Layer 2 of a small transformer language model trained on English Wikipedia (9 layers, counted from 0, width 96).
A neuron adds its activation times its output weights to the MLP's output. To switch it off is to set its activation to zero at one token and run the rest of the model.
A neuron's activation on a vector x is SiLU(weights . x), where the dot is the dot product.

Input weights of the MLP neurons that the questions are about. A number n stands for n times 0.0013.
n55: -94 -59 231 -53 272 -94 110 -114 53 -37 7 113 219 -14 39 -270 -254 -17 -209 -129 -175 14 -140 86 27 38 110 101 143 -2 89 83 87 -18 0 -38 44 -24 -83 -94 276 -13 136 -290 100 153 -60 43 27 -8 91 18 -88 -80 -10 116 -90 54 158 101 48 94 -133 -111 174 -120 90 -207 -64 -16 -146 -173 37 -48 31 2 156 -70 -116 56 -152 337 16 415 21 239 -5 -147 137 13 -131 16 -111 23 64 -224
n64: -75 -30 212 -73 -54 -187 269 -76 -91 -35 207 54 -72 -99 78 -183 -62 -40 10 -46 107 116 82 144 -127 -125 -18 -146 -75 -20 -51 267 128 -88 40 -225 131 95 -74 -56 -98 62 -93 -118 -107 162 -12 -167 -82 -341 -51 -17 -80 -177 -279 29 13 20 85 104 156 183 -135 -243 62 353 -2 94 163 102 175 41 213 -180 35 81 233 -43 128 -175 37 260 -210 -131 -147 -96 33 -219 3 210 77 207 -97 -41 -79 8
n95: -107 152 -81 -89 11 -145 -61 -69 -19 136 -42 -86 42 -14 133 -53 48 27 -79 -62 97 8 219 168 107 -109 -7 -182 134 26 110 -66 178 -49 152 -32 119 -113 40 -158 119 113 -54 -127 123 62 7 107 -107 -142 150 124 -67 -58 -16 224 79 180 -90 -86 -132 -73 -145 -2 3 0 16 131 -83 -119 149 -45 3 -33 -105 4 77 90 122 201 -42 95 -16 69 39 87 -59 -101 -43 37 -19 234 -249 -24 -243 -149
n112: -186 25 230 36 -106 -46 156 -69 -7 234 10 104 245 -6 125 -4 -182 -64 -50 -83 147 87 98 165 1 129 -85 135 137 36 -35 282 -49 -239 -60 -91 168 -154 -12 -117 -103 141 -94 -177 113 400 272 210 -206 -53 82 -306 197 122 -323 -116 9 83 -24 -5 -67 36 -32 -140 72 -70 77 -125 14 192 -177 -51 175 31 493 33 -5 128 58 -31 119 -18 -36 45 -16 -1 -76 -119 -53 119 137 147 -41 -34 -8 -140
n179: -104 -140 -119 37 14 137 -38 72 -8 -2 53 133 0 2 -65 -134 97 6 69 -60 19 93 -243 -56 -56 -81 -80 -148 88 21 -29 131 -70 -102 113 -175 47 -72 137 -12 -149 -135 112 -251 142 -22 -73 101 -74 -30 30 -50 106 245 79 169 101 -38 58 207 -175 -58 -152 -120 150 -35 160 -201 38 -165 39 27 266 -98 11 -20 47 -185 -175 30 -258 155 -46 23 -186 71 85 -68 -12 117 -233 -149 -13 42 -39 -68
n184: 39 -291 80 -136 168 50 195 -23 239 -186 -201 -116 257 -221 136 -254 -110 252 25 -152 85 -43 -209 140 212 112 122 -112 22 -63 -4 113 -137 201 -27 -77 7 -60 -119 -194 126 237 94 -95 -7 166 278 -201 -33 -155 37 -81 -79 41 165 -62 -113 9 -28 227 42 275 2 -140 -60 9 -306 -59 -8 102 -79 40 62 -113 -57 89 159 -32 -66 9 19 -113 162 -95 94 291 -177 29 -46 182 72 2 -170 -107 40 -25
n193: -63 188 85 52 -84 -149 -86 192 -23 -187 -115 109 62 -59 -13 -109 -204 165 -146 240 -102 1 -94 84 164 260 59 -16 138 -79 -186 16 -33 -207 112 72 -163 -138 -162 254 -184 -4 65 -61 -185 7 -89 -70 -51 8 -82 69 -96 406 -102 -133 -64 -38 64 261 -67 56 -32 10 -198 100 -98 -100 -9 13 -53 403 -236 19 98 207 -84 -43 25 -25 12 16 66 92 122 -113 -76 -230 415 308 68 12 1 21 -305 -36
n233: 275 154 -1 11 171 -17 234 -278 90 146 -25 51 -25 -107 61 -45 117 18 -101 -27 249 105 -135 180 -33 -65 -125 86 258 219 -181 201 60 -178 90 -62 245 0 19 -84 -57 94 -79 -160 52 300 24 132 -358 -107 -56 -291 -213 273 13 115 64 -54 -93 180 -10 -18 -54 62 91 -3 201 -131 110 -52 -43 143 134 -279 136 -189 134 -53 43 56 -30 98 -161 -218 -21 95 -63 -96 -155 149 142 -9 -71 -88 -56 -418
n258: 85 -55 -163 -24 113 270 -154 143 240 -78 -79 -65 34 115 -133 -32 -50 162 6 -403 65 47 24 -119 -102 -177 47 16 146 2 69 57 57 17 233 -34 -153 -19 -40 44 -130 159 70 90 -127 -55 46 -189 -122 -33 -16 65 42 -44 0 36 -88 -45 -237 -159 -185 243 -159 -99 -52 160 -38 -14 -58 -204 68 60 -37 -56 80 -88 100 -64 -207 95 -248 38 91 29 137 49 2 -69 257 79 -38 86 -26 128 -95 -105
n267: 194 160 22 22 29 -143 -90 35 86 62 51 65 -222 9 -107 152 -23 -87 20 46 -60 150 72 115 -1 27 -165 267 106 2 -19 38 30 -144 125 50 -66 -24 143 15 42 4 -51 -4 91 76 -39 -33 -194 -23 -236 37 9 -1 -221 -151 75 48 -111 124 -61 -9 53 -146 -9 54 -143 48 323 -1 13 -72 30 23 131 -189 219 41 -25 -60 -169 228 -110 -140 -66 -87 -197 -72 -115 11 105 6 62 -117 -136 72
n314: -197 -54 -65 41 68 -221 171 -44 -50 -374 72 99 -71 98 4 91 -14 -66 -242 -17 261 75 -146 326 -56 362 -49 81 152 103 -114 135 -128 -237 50 -33 42 23 -57 86 -300 -62 111 76 -92 -22 115 192 -195 -242 -3 54 254 270 -119 -98 30 -22 40 111 -131 -168 -66 -303 37 76 22 -63 212 -111 101 122 -44 -45 -94 -152 -27 -42 1 20 17 78 -21 -185 -75 -90 -182 -192 45 190 -22 -29 -134 127 4 -70
n326: -57 39 70 -44 -36 47 117 23 -77 -266 -41 -155 117 85 -219 -13 91 104 -87 -94 112 79 -228 -114 258 104 -233 85 76 -9 120 70 -87 -34 48 -9 -123 -112 -71 -81 -79 92 165 -71 131 31 140 21 26 -47 -37 -96 206 -28 30 -152 -4 11 -149 186 -62 -22 -41 -303 119 140 -97 182 82 29 6 -99 95 27 95 -130 206 -99 -9 23 -38 -31 -47 -39 248 47 -47 39 171 63 -17 -73 140 143 19 119
n424: -61 59 -21 -2 -59 -394 -64 -22 -21 -156 65 68 25 84 38 -76 9 102 101 93 56 -12 150 -95 -3 -90 -190 86 73 37 -206 111 20 47 -96 -74 7 -216 -32 -26 53 42 120 -37 248 -47 -15 40 -4 -104 -83 -110 64 1 -45 77 -52 144 32 62 124 159 -69 -178 119 1 53 -74 82 -42 11 12 85 110 27 -29 198 -57 2 -188 -114 34 -183 123 38 -141 -162 22 55 -25 -69 33 96 -104 25 -38
n457: -66 22 -21 -237 75 50 -59 -41 90 -24 120 -35 107 168 -27 56 36 186 -16 -355 -83 285 164 102 165 -164 92 -108 128 -207 -34 49 45 200 -110 68 -123 26 -159 370 -1 11 28 -99 -92 114 -11 -50 -108 105 86 -3 55 -19 53 -213 112 -134 -263 70 -98 91 -222 13 222 110 0 -6 -17 45 -66 -101 173 -29 -88 -27 52 59 -161 -197 -152 287 11 -113 -13 255 11 -65 -27 3 82 177 -32 -221 -197 -112
n492: 45 -3 36 -70 -125 -44 80 38 -71 -106 61 -39 -207 309 -48 76 -66 89 -61 -53 -49 -4 -120 -10 186 53 -17 -167 -111 -29 -255 31 -103 -30 -177 -266 -210 12 -69 122 -62 119 -63 -282 -97 51 -135 41 48 83 -68 90 91 48 -16 166 41 46 -52 160 -186 116 121 -29 -55 -135 26 -86 122 -75 18 236 -105 -120 81 -165 -122 -30 54 -168 43 85 119 57 -71 -152 72 -47 140 66 3 -100 -42 10 -83 -134

Output weights of the MLP neurons that the questions are about. A number n stands for n times 0.0014.
n55: 52 14 144 22 88 126 131 -168 52 39 98 167 -84 -42 254 93 175 -60 -172 215 -47 -91 292 -95 -80 -183 -115 20 5 -42 -7 -32 -63 2 91 121 -93 133 27 -29 -16 -27 15 -33 91 35 85 109 67 63 102 17 -29 -17 -25 67 35 137 -106 -89 42 83 -105 -187 40 34 -25 -251 -50 0 36 -248 -78 93 -18 -36 -133 19 -100 -65 -37 33 31 -109 114 65 -112 80 92 -167 -301 -29 -23 -54 190 -1
n64: 26 104 56 360 -43 -67 25 -106 8 6 107 118 151 123 130 -100 -103 -32 70 82 -58 23 62 -8 -287 72 130 17 -146 -98 26 -46 42 114 5 17 107 85 191 24 87 -20 -102 5 -5 26 -88 33 16 -112 -6 24 -79 26 -82 -96 126 -165 -156 -90 -101 -15 -7 -93 29 51 67 15 85 -33 3 -35 9 222 91 39 14 -16 -97 -98 -51 -150 130 128 -177 62 -48 -126 16 60 -191 -144 -22 96 15 105
n95: 106 -4 -27 90 -107 19 43 176 -5 10 43 -142 45 52 17 -36 -82 0 7 -50 -144 100 -56 -110 8 35 138 30 -47 30 -58 6 24 33 -88 25 -126 92 4 -37 15 -197 -28 41 -100 68 -93 43 44 65 -81 -90 22 -43 -84 -38 -88 -114 42 61 30 63 -145 91 -6 -50 164 -14 -204 19 23 -93 -71 -91 90 209 -130 -130 -4 66 -23 -46 -61 43 14 -34 -18 -177 -55 -26 -16 -114 69 127 136 171
n112: 75 113 121 280 -67 -156 -72 -35 -61 77 26 176 101 -128 99 -11 -64 -176 11 27 198 -70 -39 26 -112 -126 -33 -15 30 -6 -81 129 34 -55 -77 -36 131 102 -184 -183 197 218 -86 -29 -42 190 -126 0 -193 -21 -85 -93 -2 135 -83 -14 176 160 -145 -79 74 -3 74 92 174 173 -37 34 -18 -140 -133 3 180 12 103 61 88 -71 83 -114 114 16 -17 -85 83 -54 66 55 -101 128 88 -37 -66 21 134 -116
n179: -205 -25 137 -48 -6 134 -50 -137 89 78 -92 116 -66 -138 54 -136 -23 180 -61 -7 -115 -78 -79 -77 130 59 -66 9 43 45 44 -186 56 -39 -16 67 61 -63 -103 -62 96 -7 -71 -138 19 -107 -14 -111 127 15 -81 121 103 -75 145 -15 130 187 2 -58 -62 -82 -119 -162 -11 -4 -91 -28 53 105 40 -140 -20 104 41 48 -129 75 64 -81 186 -43 102 -99 -29 98 -2 -68 206 5 -45 98 -10 167 -21 79
n184: 49 -158 73 -38 -83 31 20 47 -126 -197 78 28 237 -198 -142 -59 130 -11 -44 41 -148 -55 141 65 51 -58 -98 -112 -68 41 -131 -84 94 9 153 336 -35 -94 -34 -47 59 137 112 100 -7 -83 97 -61 -52 0 -82 -93 -31 -220 139 160 -38 -130 -35 33 -15 -106 5 -73 65 -56 45 -11 -89 14 141 44 -172 -24 -57 69 86 109 20 -157 -20 -100 8 35 -87 -1 -96 105 -170 123 232 20 37 149 -44 -65
n193: -66 51 130 276 -180 -51 -46 71 89 106 13 43 29 -2 27 39 -193 41 -113 -20 -46 -74 36 29 -80 3 42 247 -113 -2 20 -258 18 -98 42 241 100 -89 87 -21 -5 75 28 74 -61 -180 -63 126 93 -17 -112 205 106 103 -149 -56 -51 -98 -190 98 -229 -44 -27 14 -106 -69 -36 -93 71 -29 21 98 -193 100 -22 43 -89 -58 -35 -11 -7 -78 31 140 123 -197 -36 -7 169 -22 142 43 -63 67 -68 191
n233: -32 68 66 483 -193 -140 -161 -48 -7 108 140 62 15 -17 142 -135 230 29 179 -86 -114 -25 128 -110 118 106 86 27 -15 47 31 44 91 -152 -123 145 -70 122 174 -121 187 332 -2 -94 -46 -50 105 163 -18 213 -97 167 163 72 51 -110 -89 -168 -18 -99 -100 130 78 22 204 69 -18 -60 -25 -103 24 40 -103 -12 42 -186 153 -195 -151 -98 5 -47 133 121 -53 -186 85 135 -61 98 55 -151 -54 49 12 -128
n258: 33 111 7 -187 53 -105 4 -41 -48 -171 3 194 -183 5 -4 -101 -75 46 -7 -61 1 -28 -158 110 -28 -23 8 -30 22 -14 16 10 83 71 118 30 76 181 -19 -46 -57 -129 -43 -1 22 69 26 -20 14 75 69 -15 15 79 140 -83 88 163 -57 52 57 21 43 160 22 -62 -57 32 80 -14 20 8 -40 -212 -95 98 83 -137 82 -78 31 -58 20 64 -172 -58 -39 -178 80 160 -162 73 -93 -11 -82 -7
n267: -135 107 -209 213 127 70 19 79 55 63 77 -1 -30 71 128 -186 -6 1 -114 119 -78 -2 50 -60 -91 -128 88 -34 48 103 34 28 32 34 -75 -4 -4 -48 -145 -144 51 17 -71 156 -3 -46 -21 93 67 -109 -227 3 -42 48 28 -9 113 10 29 -27 -62 -70 -52 65 19 39 36 1 -119 -8 25 -106 17 70 -83 69 109 -85 -188 -86 53 67 -53 16 41 -34 78 67 -15 -83 -36 80 89 -110 27 -86
n314: -201 -15 -202 77 -81 -47 -45 75 72 -36 70 -20 96 33 -114 95 109 75 -184 74 12 77 86 57 5 17 -82 76 28 6 -67 -128 -44 -126 65 44 127 -18 100 47 -225 50 -148 152 -159 -236 44 35 52 -167 -27 153 191 -6 90 -27 61 -110 -114 77 179 50 67 -108 -18 -20 -205 -21 107 -33 243 110 -202 17 -117 -19 -82 39 27 -98 188 -162 0 81 131 47 -163 -167 -21 70 -26 68 -128 128 -86 -36
n326: -2 -164 12 -66 -95 60 35 -77 24 -113 -37 114 7 -69 3 165 -68 -1 -94 46 -58 -148 -48 -31 -126 -155 94 100 62 -233 8 -168 41 -83 171 -45 155 12 -139 -27 176 -11 -60 -41 -239 -77 -55 -52 40 34 -101 52 -15 -6 205 14 -66 45 40 25 16 -6 22 28 -135 52 44 17 -22 39 -66 -194 -102 7 -52 -105 26 94 41 -65 64 -61 -41 -102 -129 -54 -119 -5 -89 -33 71 59 -81 44 -73 100
n424: 53 42 7 5 109 73 17 -91 122 90 1 0 -81 -25 39 -9 129 59 -47 141 1 -13 119 135 140 30 -116 -1 -109 -165 103 -99 34 103 -8 48 34 0 77 74 74 8 -28 124 -110 -128 -42 -84 53 88 36 34 -126 44 223 -47 -70 -62 -8 8 29 -15 -91 103 -190 18 54 157 60 151 100 -44 -91 190 -96 7 -41 131 -73 135 65 19 65 -42 68 88 6 0 55 -86 -82 -67 104 37 119 80
n457: 27 135 -62 163 -66 157 -13 15 54 -88 -239 63 -215 11 59 -126 72 -40 -54 -86 -115 -96 180 -13 -63 -64 -24 212 51 -25 41 -52 -81 80 24 15 141 -42 107 142 -37 -45 -48 126 96 26 114 25 -54 -80 86 39 31 12 178 134 35 9 8 -61 -110 -66 79 -6 -66 -112 -181 -46 40 -19 -90 151 -174 257 -107 -142 88 -33 229 141 129 28 105 -49 -29 -153 -20 -14 257 -12 -50 52 -4 80 88 93
n492: -6 3 -97 122 13 9 83 -10 51 -87 -15 50 -159 154 -35 53 141 11 24 206 -166 66 57 -29 38 5 42 -30 -59 51 -60 25 128 -56 -9 39 26 -126 -44 -174 -8 29 -18 59 -2 -170 -80 -96 -74 209 74 6 130 -15 30 114 48 35 45 83 61 -112 1 26 -108 -164 116 -60 -16 -91 29 55 91 79 51 68 -93 69 35 82 -42 -35 -22 173 -22 72 152 -100 89 -53 -12 16 110 -77 85 142

Each question names a token from some text and the token that comes next. It shows the vector x that enters the MLP there. A number n stands for n times 0.013.

Then comes g, the gradient of the next token's log-probability with respect to the MLP's output, scaled to length 1. A neuron's effect is roughly proportional to its activation times (output weights . g). A number n stands for n times 0.00085.

" D", then "irect"
x: 13 -120 -21 25 -112 14 -36 -77 4 -44 12 79 -35 93 49 19 205 125 -55 -1 11 48 -41 -14 -3 -84 -123 -165 -64 4 224 -156 113 69 -7 29 18 -13 -45 -66 -27 -46 51 97 20 -91 -16 41 17 -19 -13 -27 49 27 106 80 -93 18 64 -103 -32 77 13 -112 -54 97 -34 48 -73 -53 -16 50 -8 357 -58 48 -28 134 93 -70 189 -52 48 10 79 68 69 104 -21 -105 -101 -11 -42 5 78 -61
g: 304 3 -70 -10 92 -89 145 -93 42 -201 123 160 64 160 301 -27 1 127 179 35 -48 -7 66 192 -108 16 -4 113 -22 -3 81 28 -142 -113 -79 -225 76 155 -2 5 62 -174 -25 -19 -50 178 174 -75 -295 -203 -220 69 41 168 74 79 -142 8 -171 -68 -117 15 -123 -46 -183 98 -13 14 -19 -123 12 214 158 7 -186 -69 -52 -76 76 55 -82 -69 39 122 16 -81 52 -145 96 219 59 59 -15 -104 -180 -164
Which two neurons, each switched off alone, lower its probability most, in order? n179, n184

"s", then ","
x: 29 -62 -23 59 -60 30 -21 108 -84 100 42 79 -130 63 -8 190 29 175 50 94 17 -154 9 -75 69 -51 -59 154 -71 68 139 -67 -81 128 31 75 -4 48 26 -173 76 115 -46 33 5 -79 -3 2 95 71 9 -40 90 1 -32 -38 177 45 29 -39 44 -63 -31 16 9 108 -124 41 -316 100 -116 -34 -3 98 38 168 62 -20 94 59 62 83 -50 158 -70 -66 -85 78 -52 7 -227 207 102 256 102 56
g: 23 33 -61 10 180 -98 110 -138 -104 111 45 288 -123 -162 49 -63 73 -154 79 112 36 -220 -33 49 4 40 8 37 -21 79 -78 -89 -87 -200 71 -131 -25 -14 40 -91 138 -65 104 26 88 19 -48 -20 -88 -53 -271 -7 157 -5 65 -27 172 132 39 75 -12 52 81 117 116 -83 -118 -152 49 22 -326 -46 184 -125 148 44 -29 -114 -59 -60 -101 -46 -273 -86 -59 -159 -90 -33 97 475 1 -213 14 137 -61 -99
Which neuron, switched off, raises the next token's probability most? n112

"i", then "qu"
x: 39 89 -23 67 -120 45 124 31 -40 -30 41 100 -21 -198 -56 -95 101 12 125 51 -56 -189 -44 -41 -92 -81 115 -156 36 -40 214 -48 66 25 15 -16 -88 -155 7 66 -136 13 -51 -134 -6 -148 91 -75 68 76 -89 18 3 -59 110 -93 -46 74 78 138 -88 138 -32 16 -59 150 64 30 -80 88 27 77 59 150 42 73 171 -57 -42 74 45 -9 76 -131 8 -137 377 5 63 -17 1 -43 -7 107 14 -4
g: -126 -167 -112 -57 64 92 96 120 -58 132 18 -160 -218 -38 111 67 14 109 -122 -91 -79 213 234 26 93 -65 361 -37 37 67 184 -236 156 -56 52 -41 -90 -16 61 -22 -93 -87 -3 83 -135 -99 -95 -26 143 -4 138 151 -65 -103 -230 -104 236 116 21 -25 -44 73 -38 139 -144 42 -187 61 -17 63 72 9 -29 42 -129 178 216 41 102 12 29 304 -96 -47 237 -122 35 128 -146 -43 -100 -51 119 51 37 147
Which neuron, switched off, raises the next token's probability most? n64

"ed", then " her"
x: 116 69 -58 107 47 15 -14 -129 34 26 88 88 75 10 74 70 -197 -107 -119 136 -52 88 224 -18 -32 -22 -69 -114 -141 108 138 -65 -27 94 49 -19 155 203 -11 -80 -65 5 77 53 -16 42 -53 3 54 -6 -50 24 13 69 -53 -42 110 -50 47 9 63 -5 53 106 103 29 -268 -30 -103 24 89 -81 60 13 140 -35 -12 100 42 -18 45 -107 -137 -73 -113 92 -161 -5 -65 -5 -128 159 -91 84 95 57
g: 191 -25 -108 -126 -94 -98 -123 -221 -64 -202 11 55 11 -236 200 17 169 190 1 198 -90 72 -7 15 -23 -83 -45 239 -107 111 -287 173 83 115 65 12 19 3 30 130 -55 57 42 -199 -200 61 -54 25 -145 -108 -162 72 48 -6 -53 203 120 -206 4 -30 -178 -14 -220 -37 73 117 -143 54 85 -86 215 99 -95 21 92 106 2 186 9 -284 -98 108 133 -65 69 -160 77 2 -109 -74 -37 -20 35 -70 -125 -89
Switching off which neuron hurts the next token most? n64

" their", then " bec"
x: -95 72 26 115 5 -80 -183 -29 -45 -66 62 146 47 -101 31 -9 -73 91 -93 55 -2 49 18 36 -20 34 -92 100 -27 28 122 3 91 17 3 62 40 4 -49 -8 -50 70 56 -46 -116 -316 -84 112 88 -50 37 -52 -43 9 123 -27 106 43 -33 -4 18 43 72 198 -1 -126 -98 -25 15 -7 55 -42 -75 241 16 56 -170 -9 63 -112 124 -42 80 -16 -38 -15 -119 -118 85 4 -104 -24 5 83 35 -42
g: 182 -88 73 163 309 36 111 -142 55 -7 43 158 21 57 -126 -39 -60 23 119 2 250 -31 -156 150 -138 70 2 -146 222 -58 -27 -4 16 -47 137 105 139 116 156 -260 -8 -8 18 -97 262 3 2 118 -126 144 12 -152 51 246 -69 -53 21 -15 -16 89 54 62 -56 -14 -141 -81 49 -75 108 -30 -60 151 313 84 13 45 -58 -81 -4 95 156 138 -194 -315 -86 9 -100 -29 76 148 157 27 138 -66 120 -127
Which neuron, switched off, raises the next token's probability most? n193

" b", then "ran"
x: 112 2 -12 61 -20 1 -25 58 -18 34 -22 -24 -171 -14 -60 -22 -6 60 -38 98 -94 -51 51 -18 -83 -135 -34 35 47 59 49 -51 -68 106 15 87 23 83 114 -35 -58 -15 -90 -38 0 -97 -58 -18 -32 -123 55 49 -22 -63 26 -3 13 108 6 -16 -31 -26 -220 43 -98 125 -132 52 47 71 49 -17 -28 322 33 28 -39 102 -40 -34 -43 -264 29 -41 53 -53 -31 104 -100 -105 44 6 211 -181 165 -27
g: 225 -58 -24 -16 112 -14 -10 -144 30 60 -58 -120 58 120 -103 -136 83 -117 138 -210 -154 -11 136 186 -213 -92 -108 -26 4 74 -30 -247 157 -74 -99 -1 -43 -80 66 69 -130 191 -174 57 5 -59 -98 80 -4 -156 -78 -34 -112 -32 -220 19 -106 11 -16 -53 94 -160 24 -2 -47 70 205 149 -258 -120 14 457 -215 34 -87 107 -109 129 -6 63 82 79 121 65 152 -64 -90 -101 -112 64 223 -70 -77 -35 87 40
Which neuron, switched off, raises the next token's probability most? n184

" St", then "al"
x: -154 14 6 41 97 13 -43 -45 -57 -31 32 6 -39 -108 75 -110 251 35 -34 5 1 -32 -89 -2 -80 -67 -33 -9 -64 77 41 -169 36 146 39 120 44 29 25 -39 25 85 -28 -57 56 -144 -83 88 93 16 -46 -66 34 75 10 10 8 121 97 -109 18 -45 -86 -130 24 74 157 8 -66 -72 -72 49 -20 334 -19 -30 -121 93 -62 -61 47 -87 50 68 75 8 82 149 -42 -60 -25 -101 -74 -24 101 84
g: 124 87 114 -19 -102 13 -180 -244 -10 60 -133 -76 45 30 -97 -112 -1 -85 -321 -74 -79 158 221 67 -117 146 -77 114 60 5 67 36 -81 21 -43 -52 -244 -6 130 57 -84 72 56 -220 273 52 157 65 -1 50 103 236 133 -36 49 195 -196 100 2 -36 107 -142 128 9 36 7 9 -44 -50 246 -8 -248 66 -39 127 161 -174 -124 -58 -83 15 177 145 -132 111 159 97 167 211 -38 -99 47 -1 27 50 -67
Which neuron, switched off, raises the next token's probability most? n55

" sh", then "if"
x: 111 -84 35 65 -68 -10 -44 -106 69 11 -42 9 -33 -65 54 59 110 -23 -117 32 77 -135 -48 -4 -70 -166 -97 -10 64 77 -56 95 71 107 -7 -18 81 -90 61 58 62 57 -73 -80 8 -149 -82 10 141 -209 -33 22 -55 20 47 77 72 63 115 -37 87 -45 -237 -38 -54 -13 83 59 98 33 -23 40 13 299 -36 -45 -163 71 95 -40 2 -36 -8 87 47 -44 -7 18 -42 -117 -50 -4 22 30 232 -52
g: 21 -287 -43 78 -104 165 183 29 -4 6 97 -63 127 54 115 96 3 44 -120 -356 118 4 -50 30 -28 -71 122 225 -105 18 -234 38 -131 50 -65 -147 -5 31 75 52 -88 18 -101 -74 -2 16 101 59 -43 102 -163 96 108 1 -42 147 -144 -104 -114 -119 14 48 11 114 72 -39 0 303 -79 -139 73 -177 64 45 -67 55 28 84 241 102 -74 -41 -275 -202 108 93 32 -162 17 289 44 -231 -197 -83 93 44
Switching off which neuron hurts the next token most? n95

"ake", then "-"
x: 36 -149 61 91 -217 -18 46 -87 -34 -29 -63 -133 92 -55 103 -1 -62 -68 -3 4 38 132 -86 15 43 -7 -91 49 -97 108 -3 -46 36 -8 -7 -142 -49 -96 -25 -42 45 49 -16 74 -1 -21 -82 -61 63 126 -115 -53 75 50 23 -3 183 108 -41 61 72 121 24 12 -113 -151 40 -20 118 80 -36 93 -15 55 -53 10 49 155 57 34 -79 68 154 -48 -117 -157 -4 -98 -90 39 130 -92 108 112 310 -28
g: 76 54 88 36 -50 316 -19 49 177 16 -273 -211 -162 173 -45 124 206 -104 -140 -18 80 36 89 100 81 9 20 -336 15 16 147 -74 -57 -152 230 -278 -3 0 -86 87 -151 -219 4 -6 0 -172 41 -33 -250 168 -30 38 -123 150 173 -165 -65 52 101 -69 -62 -178 84 4 -143 45 -73 -29 -61 103 -55 178 -149 3 46 57 -39 13 -46 248 -15 -31 77 28 117 78 89 83 -110 41 -93 41 77 -37 135 35
Which two neurons, each switched off alone, lower its probability most, in order? n492, n424

" or", then "gan"
x: 139 -33 12 113 21 -87 -41 -18 -75 45 3 24 107 125 123 3 -88 122 -75 17 13 46 41 0 -122 -26 -115 148 -58 42 -124 -182 -54 60 12 28 2 137 33 -35 -84 -38 24 42 18 -70 -75 -25 166 15 13 118 3 -152 -56 79 13 -1 16 101 -68 -11 66 92 -48 97 109 -2 17 1 64 -45 126 255 -78 81 -17 136 194 -179 -50 22 15 16 29 -54 44 -61 -18 22 78 -53 10 -15 35 -171
g: 134 119 212 -83 134 111 64 -5 206 136 -101 -163 -5 21 52 -71 56 160 -65 -26 -132 47 77 -115 25 -154 99 -56 26 77 150 -182 90 61 -199 38 -297 -132 -39 16 -30 -149 -76 -60 52 62 -3 -157 71 43 27 -62 42 168 59 7 -232 -153 -66 -92 -152 -177 104 -67 36 86 258 -207 106 -105 52 -83 91 12 -78 347 -100 34 -70 -28 143 124 -159 21 130 272 -36 200 8 -38 41 -95 -8 -213 -78 -28
Switching off which neuron hurts the next token most? n424

" work", then "ing"
x: 180 -15 12 84 37 30 81 -61 13 24 -24 123 -17 -34 -20 44 151 -90 -126 60 -39 -130 43 24 -67 -164 64 35 -66 138 -116 34 59 -10 86 70 -39 -119 46 -90 -4 7 -17 79 87 -46 7 103 -44 42 32 19 -54 -39 168 -72 115 1 32 47 40 29 102 221 -41 74 -73 -35 -82 -41 -37 10 182 212 116 -43 -203 269 -29 34 180 -2 -52 -1 -145 -100 -74 67 -114 -18 17 6 -46 -42 84 117
g: 59 -171 149 12 -165 177 169 130 -85 -123 5 -178 -165 58 119 167 205 -79 -89 36 49 241 -135 -25 47 -23 -16 -50 -71 -13 -167 25 -20 62 -78 -176 62 -118 -79 63 -71 215 111 -184 -26 92 -69 65 73 235 -74 169 142 69 40 23 -37 -7 187 -3 17 26 -90 -37 87 46 152 95 -308 -125 -71 154 76 44 -136 52 15 -61 -32 34 -154 171 152 245 83 -89 268 153 -178 -211 107 11 -95 -95 -6 32
Switching off which neuron hurts the next token most? n233

"iss", then "er"
x: -76 -40 65 28 -125 -98 24 -26 9 -154 22 80 68 -43 47 81 145 3 1 -124 130 58 -56 -37 -31 -169 -5 -36 -6 149 123 264 -4 90 8 -96 85 144 -29 -126 89 51 35 110 1 -174 -43 -112 81 125 -57 81 95 176 127 25 29 15 18 59 81 -20 36 135 47 -158 -114 19 -39 16 73 -83 30 232 48 64 43 -58 -13 -33 199 115 -15 127 32 191 47 97 -77 -49 -185 -48 110 67 14 -70
g: 105 -66 -202 0 46 -60 143 20 124 124 -2 -26 -48 143 -161 -48 -42 -9 -129 -78 -28 -7 14 308 25 -51 94 0 -52 11 2 108 31 -15 28 -9 -81 -25 64 -86 102 -71 32 81 -118 -93 -205 70 -113 179 89 240 138 180 70 78 170 166 -108 35 207 88 215 -40 120 -197 23 -59 43 53 92 283 9 -68 39 -366 -118 105 -91 42 33 -229 151 71 -189 -221 52 10 2 -34 236 112 -131 51 30 188
Switching off which neuron hurts the next token most? n326

" she", then " st"
x: 0 -21 -105 94 150 23 58 -146 -58 51 -81 113 -59 -56 -18 -168 12 61 -115 79 -104 57 -11 6 -4 32 33 182 -35 88 -62 8 -31 76 61 232 -57 -128 -29 -48 -108 135 -1 4 -46 -224 -99 111 0 51 42 -63 -53 -17 200 -29 126 130 -7 -5 -85 34 -158 -51 -13 -3 -11 -69 65 -54 -29 -110 129 182 35 39 -130 52 -94 -86 2 66 -6 -52 -8 -32 -62 -12 5 -175 -111 -80 67 22 126 8
g: 18 86 48 15 -158 -124 -38 -34 -114 -112 71 -23 -7 -133 -83 -28 -83 115 -80 -156 8 74 -39 20 -7 291 -28 50 -68 72 -13 13 -46 218 -125 48 289 -116 48 123 83 55 -247 47 -147 -27 92 8 -171 -119 -19 42 -78 -226 -81 -24 -28 -174 18 -78 120 -27 -23 31 185 -58 -121 -235 35 -131 -9 121 -249 -7 -131 -38 0 -6 61 -170 -89 21 63 16 -194 -42 -19 -19 396 204 165 244 -15 -214 -92 147
Which neuron, switched off, raises the next token's probability most? n55

" her", then " y"
x: 87 87 -45 98 84 -72 -78 -47 -107 -17 -12 76 52 -117 24 62 -27 10 -93 93 8 -26 0 36 -42 37 1 201 -92 60 -57 72 31 -3 31 224 11 -70 -132 52 -93 60 55 -33 -59 -205 -141 134 105 -76 -1 47 -65 -7 43 -116 127 -5 -74 0 -56 42 140 118 -41 -95 -97 -7 47 -47 -9 -45 -52 245 113 113 -180 41 9 -98 65 -16 -61 -96 -30 -25 -146 26 65 -78 -142 -19 69 81 57 -26
g: 96 -99 6 -29 -41 -110 -104 -66 -35 -168 -82 162 -12 123 -12 -212 -157 76 181 -31 188 75 -110 78 0 -52 -45 183 4 -122 -38 125 -117 20 -21 -110 81 -150 18 37 -108 39 -29 -188 -316 -52 -39 105 97 -40 -250 126 -18 17 -79 -179 2 -150 41 -43 -27 176 -24 -123 334 -38 23 51 -104 -235 272 98 -176 -3 109 -79 158 -73 159 79 4 -99 115 -46 100 8 91 -71 -289 -76 117 -71 126 -187 -77 63
Which two neurons, each switched off alone, lower its probability most, in order? n193, n314